Layer 6 of a small transformer language model trained on English Wikipedia (9 layers, counted from 0, width 96).
A neuron adds its activation times its output weights to the MLP's output. To switch it off is to set its activation to zero at one token and run the rest of the model.

Output weights of the MLP neurons that the questions are about. A number n stands for (n - 128) times 0.018.
n28: 89, 124, 161, 176, 148, 126, 133, 139, 169, 126, 110, 120, 165, 127, 150, 130, 110, 64, 122, 116, 140, 85, 105, 115, 121, 132, 198, 181, 114, 157, 108, 136, 173, 145, 110, 135, 128, 103, 129, 162, 76, 151, 115, 140, 124, 135, 72, 105, 131, 98, 140, 188, 136, 106, 124, 106, 141, 117, 121, 107, 133, 127, 161, 183, 104, 131, 121, 112, 129, 118, 179, 141, 110, 103, 134, 164, 112, 114, 142, 98, 139, 121, 130, 119, 94, 60, 141, 111, 193, 129, 111, 103, 124, 112, 102, 110
n36: 123, 144, 118, 133, 92, 108, 140, 141, 247, 95, 149, 131, 151, 136, 140, 150, 167, 65, 155, 136, 96, 158, 123, 118, 154, 114, 142, 116, 113, 121, 136, 136, 149, 167, 114, 105, 134, 119, 103, 98, 131, 149, 123, 144, 150, 185, 126, 101, 165, 109, 138, 156, 106, 149, 159, 106, 153, 130, 121, 134, 162, 125, 155, 119, 115, 129, 136, 144, 114, 106, 115, 146, 149, 122, 128, 121, 132, 121, 122, 152, 106, 99, 155, 160, 105, 109, 140, 164, 138, 127, 134, 104, 131, 119, 116, 115
n46: 142, 146, 132, 146, 124, 138, 88, 139, 179, 144, 112, 128, 133, 146, 158, 136, 153, 121, 115, 104, 154, 122, 129, 100, 215, 124, 125, 148, 129, 81, 141, 150, 112, 140, 116, 189, 163, 123, 104, 111, 87, 120, 142, 109, 147, 132, 134, 137, 112, 142, 131, 119, 93, 134, 135, 140, 151, 136, 113, 111, 174, 154, 156, 103, 120, 183, 145, 138, 120, 124, 145, 125, 155, 128, 139, 147, 186, 147, 123, 122, 133, 173, 135, 91, 162, 116, 119, 97, 154, 125, 138, 126, 122, 133, 159, 135
n51: 131, 181, 103, 122, 107, 173, 113, 119, 185, 117, 157, 152, 121, 158, 102, 100, 122, 128, 132, 156, 89, 139, 139, 149, 83, 119, 104, 136, 98, 182, 133, 120, 93, 150, 79, 174, 107, 80, 108, 123, 142, 103, 124, 111, 161, 141, 131, 108, 156, 148, 139, 114, 112, 67, 155, 143, 124, 161, 112, 81, 122, 166, 135, 126, 143, 116, 142, 159, 123, 157, 124, 112, 96, 157, 140, 142, 135, 171, 93, 121, 127, 132, 127, 155, 127, 114, 112, 147, 95, 89, 146, 129, 155, 121, 132, 146
n84: 123, 163, 130, 113, 132, 76, 134, 161, 248, 132, 150, 121, 93, 84, 153, 138, 144, 141, 115, 116, 179, 80, 145, 133, 184, 137, 154, 99, 131, 156, 101, 81, 131, 159, 102, 174, 147, 117, 124, 171, 87, 142, 112, 121, 152, 153, 143, 66, 101, 132, 157, 114, 149, 160, 117, 115, 125, 123, 156, 128, 113, 134, 126, 148, 142, 157, 73, 88, 112, 105, 155, 98, 132, 104, 124, 115, 154, 134, 134, 128, 177, 89, 151, 153, 80, 118, 114, 179, 141, 148, 104, 95, 151, 91, 161, 148
n100: 146, 86, 131, 137, 141, 135, 126, 110, 159, 185, 184, 110, 162, 171, 148, 111, 150, 153, 154, 134, 166, 159, 151, 131, 149, 127, 167, 100, 131, 90, 133, 133, 90, 130, 123, 162, 85, 129, 126, 154, 140, 112, 147, 124, 107, 170, 117, 89, 145, 135, 143, 118, 133, 126, 133, 141, 92, 122, 114, 143, 131, 155, 137, 139, 125, 146, 160, 85, 120, 135, 151, 100, 165, 171, 145, 126, 188, 95, 133, 136, 119, 116, 92, 115, 120, 161, 146, 152, 130, 100, 177, 129, 151, 123, 93, 128
n116: 79, 134, 95, 122, 145, 111, 109, 111, 119, 108, 135, 139, 142, 84, 122, 115, 144, 135, 149, 156, 113, 177, 163, 140, 95, 134, 148, 128, 148, 145, 152, 130, 88, 105, 94, 111, 97, 133, 140, 101, 139, 170, 147, 132, 182, 162, 119, 148, 128, 112, 110, 182, 118, 128, 154, 125, 138, 152, 131, 88, 156, 99, 143, 141, 164, 134, 127, 121, 113, 146, 132, 127, 152, 142, 115, 133, 189, 117, 111, 150, 138, 120, 174, 176, 142, 95, 144, 138, 129, 99, 138, 162, 125, 120, 129, 112
n140: 129, 187, 111, 133, 190, 135, 130, 117, 76, 136, 118, 98, 138, 141, 105, 165, 70, 129, 114, 116, 176, 137, 141, 122, 177, 110, 116, 146, 125, 94, 137, 133, 139, 129, 151, 118, 110, 146, 170, 119, 118, 177, 172, 152, 146, 93, 141, 115, 126, 169, 109, 146, 112, 116, 124, 89, 134, 114, 139, 123, 71, 84, 188, 132, 132, 128, 136, 112, 123, 131, 105, 172, 141, 119, 161, 149, 84, 114, 168, 131, 86, 108, 109, 152, 110, 113, 138, 154, 111, 155, 116, 106, 134, 144, 131, 128
n172: 107, 104, 131, 101, 130, 135, 123, 99, 85, 81, 126, 130, 141, 158, 127, 170, 155, 46, 157, 128, 101, 122, 127, 163, 111, 126, 148, 110, 86, 125, 102, 102, 146, 153, 123, 108, 146, 122, 191, 120, 168, 167, 105, 139, 135, 82, 160, 148, 119, 128, 108, 181, 190, 144, 108, 116, 160, 118, 141, 151, 130, 79, 120, 145, 125, 105, 152, 140, 130, 106, 107, 122, 117, 99, 153, 139, 126, 117, 124, 141, 192, 151, 126, 127, 106, 122, 124, 165, 180, 68, 114, 45, 97, 125, 127, 155
n255: 130, 80, 91, 147, 157, 120, 140, 157, 94, 133, 116, 104, 113, 147, 199, 151, 157, 140, 80, 127, 149, 130, 193, 152, 136, 171, 88, 106, 136, 80, 145, 70, 74, 134, 180, 99, 101, 112, 147, 136, 104, 97, 146, 113, 146, 157, 127, 120, 132, 148, 118, 102, 132, 99, 113, 112, 110, 132, 154, 155, 111, 95, 131, 148, 104, 107, 85, 135, 122, 171, 119, 149, 152, 147, 103, 104, 207, 124, 197, 164, 123, 138, 120, 127, 107, 140, 127, 165, 134, 177, 132, 77, 126, 140, 118, 151

Each question names a token from some text and the token that comes next. It shows the activations a of the neurons there, in the order above. A number n stands for (n - 128) times 0.12.

Then comes g, the gradient of the next token's log-probability with respect to the MLP's output, scaled to length 1. A neuron's effect is roughly proportional to its activation times (output weights . g). A number n stands for (n - 128) times 0.0033.

" O", then "H"
a: 125, 131, 130, 130, 129, 130, 127, 128, 125, 128
g: 131, 99, 137, 131, 123, 96, 124, 80, 108, 120, 101, 166, 118, 120, 154, 132, 114, 137, 135, 156, 160, 151, 104, 129, 136, 112, 149, 208, 166, 154, 148, 180, 93, 115, 167, 138, 160, 187, 90, 177, 138, 131, 128, 179, 157, 97, 98, 121, 140, 142, 128, 36, 115, 139, 122, 170, 39, 205, 104, 130, 75, 73, 119, 139, 159, 145, 155, 105, 141, 143, 133, 153, 154, 161, 110, 129, 114, 132, 139, 177, 142, 96, 170, 138, 106, 99, 127, 142, 145, 124, 187, 126, 135, 103, 172, 162
Which neuron, switched off, raises the next token's probability most? n36

" f", then "ac"
a: 127, 131, 126, 132, 123, 155, 98, 119, 12, 129
g: 73, 185, 137, 142, 149, 101, 97, 103, 143, 119, 86, 117, 147, 113, 134, 94, 73, 121, 126, 181, 93, 152, 55, 141, 155, 154, 163, 84, 145, 96, 167, 172, 138, 151, 148, 109, 145, 151, 186, 156, 137, 143, 151, 146, 126, 120, 135, 150, 155, 166, 128, 163, 133, 152, 149, 184, 74, 94, 135, 127, 127, 159, 129, 81, 47, 116, 127, 81, 103, 158, 124, 152, 95, 72, 97, 122, 166, 104, 117, 131, 158, 133, 92, 69, 145, 109, 162, 138, 135, 131, 125, 173, 140, 108, 82, 78
Which two neurons, each switched off alone, lower its probability most, in order? n172, n100

"ely", then " and"
a: 126, 130, 103, 129, 124, 126, 138, 121, 127, 157
g: 174, 169, 177, 107, 181, 146, 107, 126, 113, 157, 140, 87, 132, 139, 130, 135, 114, 143, 135, 116, 164, 138, 154, 177, 138, 153, 93, 115, 84, 111, 43, 143, 121, 174, 138, 88, 146, 162, 146, 165, 119, 127, 122, 143, 162, 117, 191, 96, 101, 173, 125, 116, 147, 100, 131, 120, 169, 97, 182, 117, 111, 80, 98, 177, 127, 72, 174, 170, 160, 150, 143, 136, 191, 122, 141, 146, 144, 163, 130, 143, 110, 90, 156, 138, 72, 113, 106, 171, 139, 95, 126, 121, 103, 203, 154, 100
Which neuron, switched off, raises the next token's probability most? n140

" occ", then "up"
a: 124, 131, 130, 142, 126, 115, 125, 128, 127, 132
g: 103, 174, 127, 130, 66, 81, 145, 115, 150, 70, 134, 181, 120, 110, 82, 141, 170, 99, 111, 99, 153, 83, 105, 101, 149, 139, 112, 141, 180, 121, 149, 129, 163, 154, 90, 116, 177, 132, 108, 147, 157, 112, 135, 140, 142, 173, 200, 133, 156, 96, 135, 188, 131, 177, 75, 114, 121, 113, 134, 145, 155, 141, 93, 165, 147, 142, 21, 123, 148, 132, 81, 131, 101, 146, 112, 157, 98, 177, 91, 93, 102, 112, 119, 119, 107, 103, 122, 117, 131, 93, 129, 133, 152, 143, 191, 119
Switching off which neuron hurts the next token most? n100

" season", then " in"
a: 128, 127, 128, 129, 124, 129, 131, 134, 122, 126
g: 147, 135, 156, 151, 105, 149, 112, 139, 128, 100, 123, 165, 90, 74, 82, 125, 79, 141, 100, 153, 131, 150, 89, 128, 104, 103, 149, 153, 150, 148, 214, 139, 126, 157, 123, 169, 175, 147, 85, 113, 111, 108, 128, 67, 95, 147, 110, 59, 143, 141, 111, 143, 141, 92, 179, 137, 146, 162, 179, 111, 176, 104, 121, 121, 98, 97, 131, 94, 145, 157, 125, 141, 122, 159, 80, 174, 88, 83, 120, 134, 141, 159, 164, 133, 174, 150, 135, 134, 143, 205, 90, 91, 86, 185, 109, 135
Switching off which neuron hurts the next token most? n172

".", then " He"
a: 129, 127, 150, 124, 139, 126, 125, 128, 128, 128
g: 127, 109, 130, 95, 143, 153, 192, 145, 165, 152, 157, 205, 135, 104, 140, 138, 80, 103, 99, 161, 130, 96, 106, 133, 149, 112, 122, 106, 123, 126, 173, 135, 118, 133, 167, 157, 168, 153, 83, 47, 101, 126, 75, 122, 98, 150, 54, 153, 121, 209, 126, 126, 113, 96, 130, 137, 173, 128, 164, 130, 90, 135, 110, 82, 107, 163, 106, 115, 166, 84, 105, 96, 122, 123, 157, 104, 83, 127, 131, 116, 154, 123, 76, 165, 114, 132, 147, 175, 98, 85, 110, 84, 175, 124, 135, 145
Switching off which neuron hurts the next token most? n84

" ed", then "it"
a: 127, 132, 127, 127, 128, 132, 129, 128, 132, 121
g: 107, 119, 127, 122, 121, 58, 127, 148, 108, 169, 66, 171, 184, 145, 127, 130, 104, 132, 124, 137, 150, 108, 80, 183, 116, 114, 92, 177, 120, 65, 142, 130, 119, 202, 168, 173, 117, 171, 129, 137, 68, 132, 119, 120, 133, 147, 122, 134, 136, 201, 181, 130, 127, 188, 123, 129, 113, 141, 156, 90, 133, 160, 135, 145, 89, 97, 153, 139, 132, 117, 158, 92, 138, 113, 101, 189, 124, 109, 140, 188, 153, 135, 128, 102, 158, 127, 72, 178, 155, 120, 113, 130, 116, 173, 79, 117
Which neuron, switched off, raises the next token's probability most? n255

" W", then "ings"
a: 127, 128, 130, 129, 128, 131, 129, 120, 134, 129
g: 139, 193, 85, 153, 152, 113, 175, 94, 104, 89, 184, 129, 141, 162, 99, 31, 150, 143, 115, 103, 132, 116, 115, 140, 127, 124, 88, 78, 156, 139, 168, 91, 156, 152, 113, 112, 104, 166, 124, 155, 144, 184, 148, 109, 144, 133, 137, 143, 144, 84, 107, 123, 186, 35, 118, 118, 118, 182, 123, 120, 138, 134, 149, 140, 84, 146, 138, 93, 118, 114, 137, 173, 141, 108, 178, 114, 116, 159, 64, 100, 114, 161, 107, 121, 84, 156, 149, 162, 126, 141, 129, 148, 167, 97, 136, 167
Which neuron, switched off, raises the next token's probability most? n140

" P", then "."
a: 126, 129, 128, 128, 125, 125, 126, 128, 128, 127
g: 102, 104, 133, 71, 120, 93, 152, 42, 114, 126, 122, 79, 136, 139, 170, 151, 138, 148, 141, 97, 134, 110, 170, 124, 70, 125, 155, 161, 91, 158, 69, 142, 134, 114, 113, 137, 118, 130, 149, 144, 123, 106, 148, 143, 131, 145, 174, 149, 124, 208, 113, 127, 138, 109, 89, 177, 132, 124, 115, 131, 131, 99, 65, 105, 163, 126, 170, 114, 116, 153, 170, 133, 141, 145, 120, 61, 174, 143, 124, 165, 136, 96, 164, 209, 99, 107, 166, 113, 57, 119, 117, 165, 137, 81, 144, 102
Which neuron, switched off, raises the next token's probability most? n116

" |", then "\n"
a: 127, 127, 137, 135, 133, 128, 128, 131, 124, 129
g: 131, 83, 139, 199, 143, 209, 90, 154, 135, 122, 93, 181, 128, 161, 148, 155, 153, 146, 156, 164, 122, 158, 168, 152, 120, 116, 163, 117, 133, 125, 108, 114, 148, 125, 113, 105, 133, 176, 125, 139, 121, 167, 145, 161, 153, 184, 137, 167, 133, 158, 107, 145, 123, 144, 96, 141, 132, 105, 195, 87, 184, 82, 102, 172, 106, 129, 166, 105, 116, 172, 175, 118, 122, 130, 165, 203, 115, 155, 173, 179, 137, 160, 142, 119, 116, 172, 132, 140, 128, 146, 122, 205, 116, 141, 155, 158
Switching off which neuron hurts the next token most? n46

" July", then " 195"
a: 123, 118, 127, 129, 128, 124, 127, 127, 124, 124
g: 87, 117, 120, 145, 92, 117, 93, 76, 124, 111, 157, 159, 129, 122, 152, 125, 85, 149, 121, 149, 105, 102, 83, 127, 114, 169, 102, 131, 121, 175, 148, 121, 196, 71, 137, 142, 100, 146, 131, 81, 129, 113, 191, 101, 143, 147, 148, 130, 115, 163, 154, 139, 139, 112, 127, 116, 144, 169, 131, 82, 154, 196, 170, 76, 159, 106, 143, 176, 111, 68, 137, 109, 146, 119, 120, 145, 31, 169, 150, 138, 143, 189, 85, 116, 120, 103, 142, 147, 78, 150, 106, 101, 174, 156, 90, 130
Switching off which neuron hurts the next token most? n255

" |", then " —"
a: 128, 128, 133, 133, 133, 129, 128, 130, 124, 126
g: 101, 136, 116, 42, 115, 62, 124, 106, 154, 128, 166, 112, 135, 125, 143, 109, 145, 95, 145, 119, 109, 123, 98, 75, 170, 166, 130, 136, 105, 187, 84, 114, 109, 142, 121, 140, 98, 70, 124, 140, 164, 84, 117, 103, 109, 90, 108, 105, 78, 91, 140, 122, 89, 144, 164, 162, 100, 105, 70, 170, 118, 108, 160, 114, 158, 138, 84, 170, 173, 92, 155, 134, 106, 163, 141, 72, 131, 70, 126, 72, 118, 95, 145, 204, 160, 111, 148, 109, 102, 120, 135, 104, 136, 135, 129, 99
Which two neurons, each switched off alone, lower its probability most, in order? n84, n51

" C", then "oy"
a: 123, 123, 129, 127, 132, 126, 129, 129, 128, 126
g: 174, 131, 127, 145, 135, 208, 135, 117, 123, 134, 150, 131, 95, 130, 138, 162, 112, 150, 150, 167, 120, 157, 91, 165, 173, 111, 57, 127, 130, 154, 129, 130, 117, 113, 151, 120, 128, 85, 152, 122, 125, 71, 122, 59, 122, 87, 92, 128, 85, 114, 154, 144, 166, 150, 192, 41, 100, 124, 132, 139, 101, 150, 120, 96, 142, 131, 151, 133, 107, 81, 102, 138, 122, 188, 139, 162, 140, 108, 100, 85, 92, 145, 110, 99, 178, 171, 144, 154, 173, 114, 217, 119, 133, 139, 148, 134
Which two neurons, each switched off alone, lower its probability most, in order? n28, n36

" B", then "ur"
a: 122, 124, 128, 129, 129, 128, 126, 130, 129, 125
g: 91, 158, 148, 151, 173, 118, 167, 99, 116, 122, 131, 77, 85, 69, 153, 73, 129, 134, 127, 71, 125, 97, 127, 105, 139, 116, 167, 194, 166, 92, 106, 158, 121, 150, 145, 149, 82, 133, 101, 83, 146, 113, 136, 100, 132, 102, 144, 129, 111, 141, 153, 192, 125, 167, 99, 108, 162, 113, 137, 108, 86, 114, 100, 155, 150, 133, 160, 160, 113, 143, 82, 126, 154, 91, 83, 100, 109, 154, 140, 174, 83, 63, 105, 167, 118, 127, 73, 164, 172, 198, 124, 161, 160, 124, 116, 146
Switching off which neuron hurts the next token most? n140

" Me", then "ad"
a: 128, 123, 129, 127, 124, 128, 128, 130, 129, 131
g: 128, 123, 93, 132, 108, 72, 109, 146, 124, 152, 98, 138, 109, 112, 80, 172, 119, 111, 97, 128, 74, 142, 118, 111, 142, 157, 142, 166, 157, 116, 162, 152, 131, 90, 105, 81, 228, 67, 158, 141, 171, 97, 124, 131, 141, 118, 159, 119, 149, 149, 112, 163, 98, 100, 117, 103, 127, 106, 129, 106, 151, 154, 193, 109, 93, 90, 173, 132, 99, 134, 134, 131, 56, 131, 97, 151, 106, 141, 120, 131, 169, 192, 118, 72, 109, 67, 114, 148, 157, 136, 122, 114, 152, 173, 185, 94
Switching off which neuron hurts the next token most? n84

"\n", then "Q"
a: 128, 128, 128, 109, 127, 127, 129, 129, 123, 124
g: 120, 122, 177, 109, 129, 127, 138, 118, 123, 145, 180, 136, 148, 138, 92, 178, 172, 144, 86, 163, 121, 120, 147, 145, 114, 35, 120, 152, 112, 141, 145, 58, 146, 130, 114, 116, 202, 82, 174, 109, 120, 81, 120, 90, 123, 58, 134, 136, 116, 106, 114, 155, 170, 133, 159, 158, 138, 126, 109, 142, 120, 132, 187, 173, 100, 121, 61, 119, 148, 146, 121, 101, 124, 148, 165, 125, 121, 113, 95, 144, 186, 135, 91, 114, 150, 154, 141, 133, 213, 74, 164, 147, 151, 125, 145, 144
Which neuron, switched off, raises the next token's probability most? n172

"orn", then " has"
a: 131, 139, 129, 123, 132, 130, 131, 128, 128, 124
g: 186, 109, 109, 78, 136, 161, 126, 130, 142, 135, 125, 131, 102, 95, 178, 132, 125, 129, 141, 158, 84, 182, 114, 168, 122, 162, 133, 93, 126, 145, 145, 143, 161, 131, 70, 182, 113, 104, 124, 122, 91, 64, 142, 180, 104, 168, 131, 134, 110, 111, 140, 113, 179, 145, 124, 132, 123, 120, 175, 114, 44, 119, 89, 105, 150, 153, 32, 112, 158, 150, 128, 162, 125, 165, 106, 100, 148, 157, 124, 138, 133, 117, 129, 128, 79, 97, 196, 159, 114, 121, 147, 154, 149, 191, 136, 172
Switching off which neuron hurts the next token most? n84

" before", then " g"
a: 130, 128, 137, 128, 126, 128, 125, 128, 128, 123
g: 178, 63, 91, 179, 142, 149, 161, 148, 106, 143, 134, 133, 75, 179, 142, 126, 96, 154, 71, 176, 181, 110, 91, 94, 128, 125, 180, 139, 159, 128, 112, 101, 116, 108, 129, 198, 146, 95, 67, 89, 138, 145, 139, 124, 137, 103, 168, 175, 134, 143, 171, 75, 198, 70, 115, 138, 115, 131, 145, 88, 142, 125, 129, 183, 157, 161, 158, 101, 105, 107, 145, 134, 103, 138, 140, 109, 165, 89, 124, 129, 125, 100, 167, 143, 145, 131, 117, 141, 142, 79, 96, 124, 163, 167, 103, 138
Switching off which neuron hurts the next token most? n46

"an", then " ("
a: 126, 113, 131, 123, 128, 129, 129, 130, 125, 127
g: 142, 130, 89, 111, 104, 177, 152, 118, 141, 173, 118, 109, 165, 87, 130, 115, 106, 126, 127, 187, 99, 79, 111, 121, 114, 100, 115, 88, 137, 150, 122, 164, 147, 127, 153, 133, 172, 155, 129, 148, 133, 113, 148, 115, 221, 177, 119, 183, 98, 132, 37, 127, 108, 118, 127, 116, 106, 132, 115, 83, 119, 83, 129, 189, 123, 113, 193, 157, 174, 108, 125, 135, 100, 135, 144, 141, 162, 172, 143, 208, 113, 108, 139, 132, 74, 130, 106, 176, 109, 153, 111, 132, 124, 138, 68, 114
Which neuron, switched off, raises the next token's probability most? n36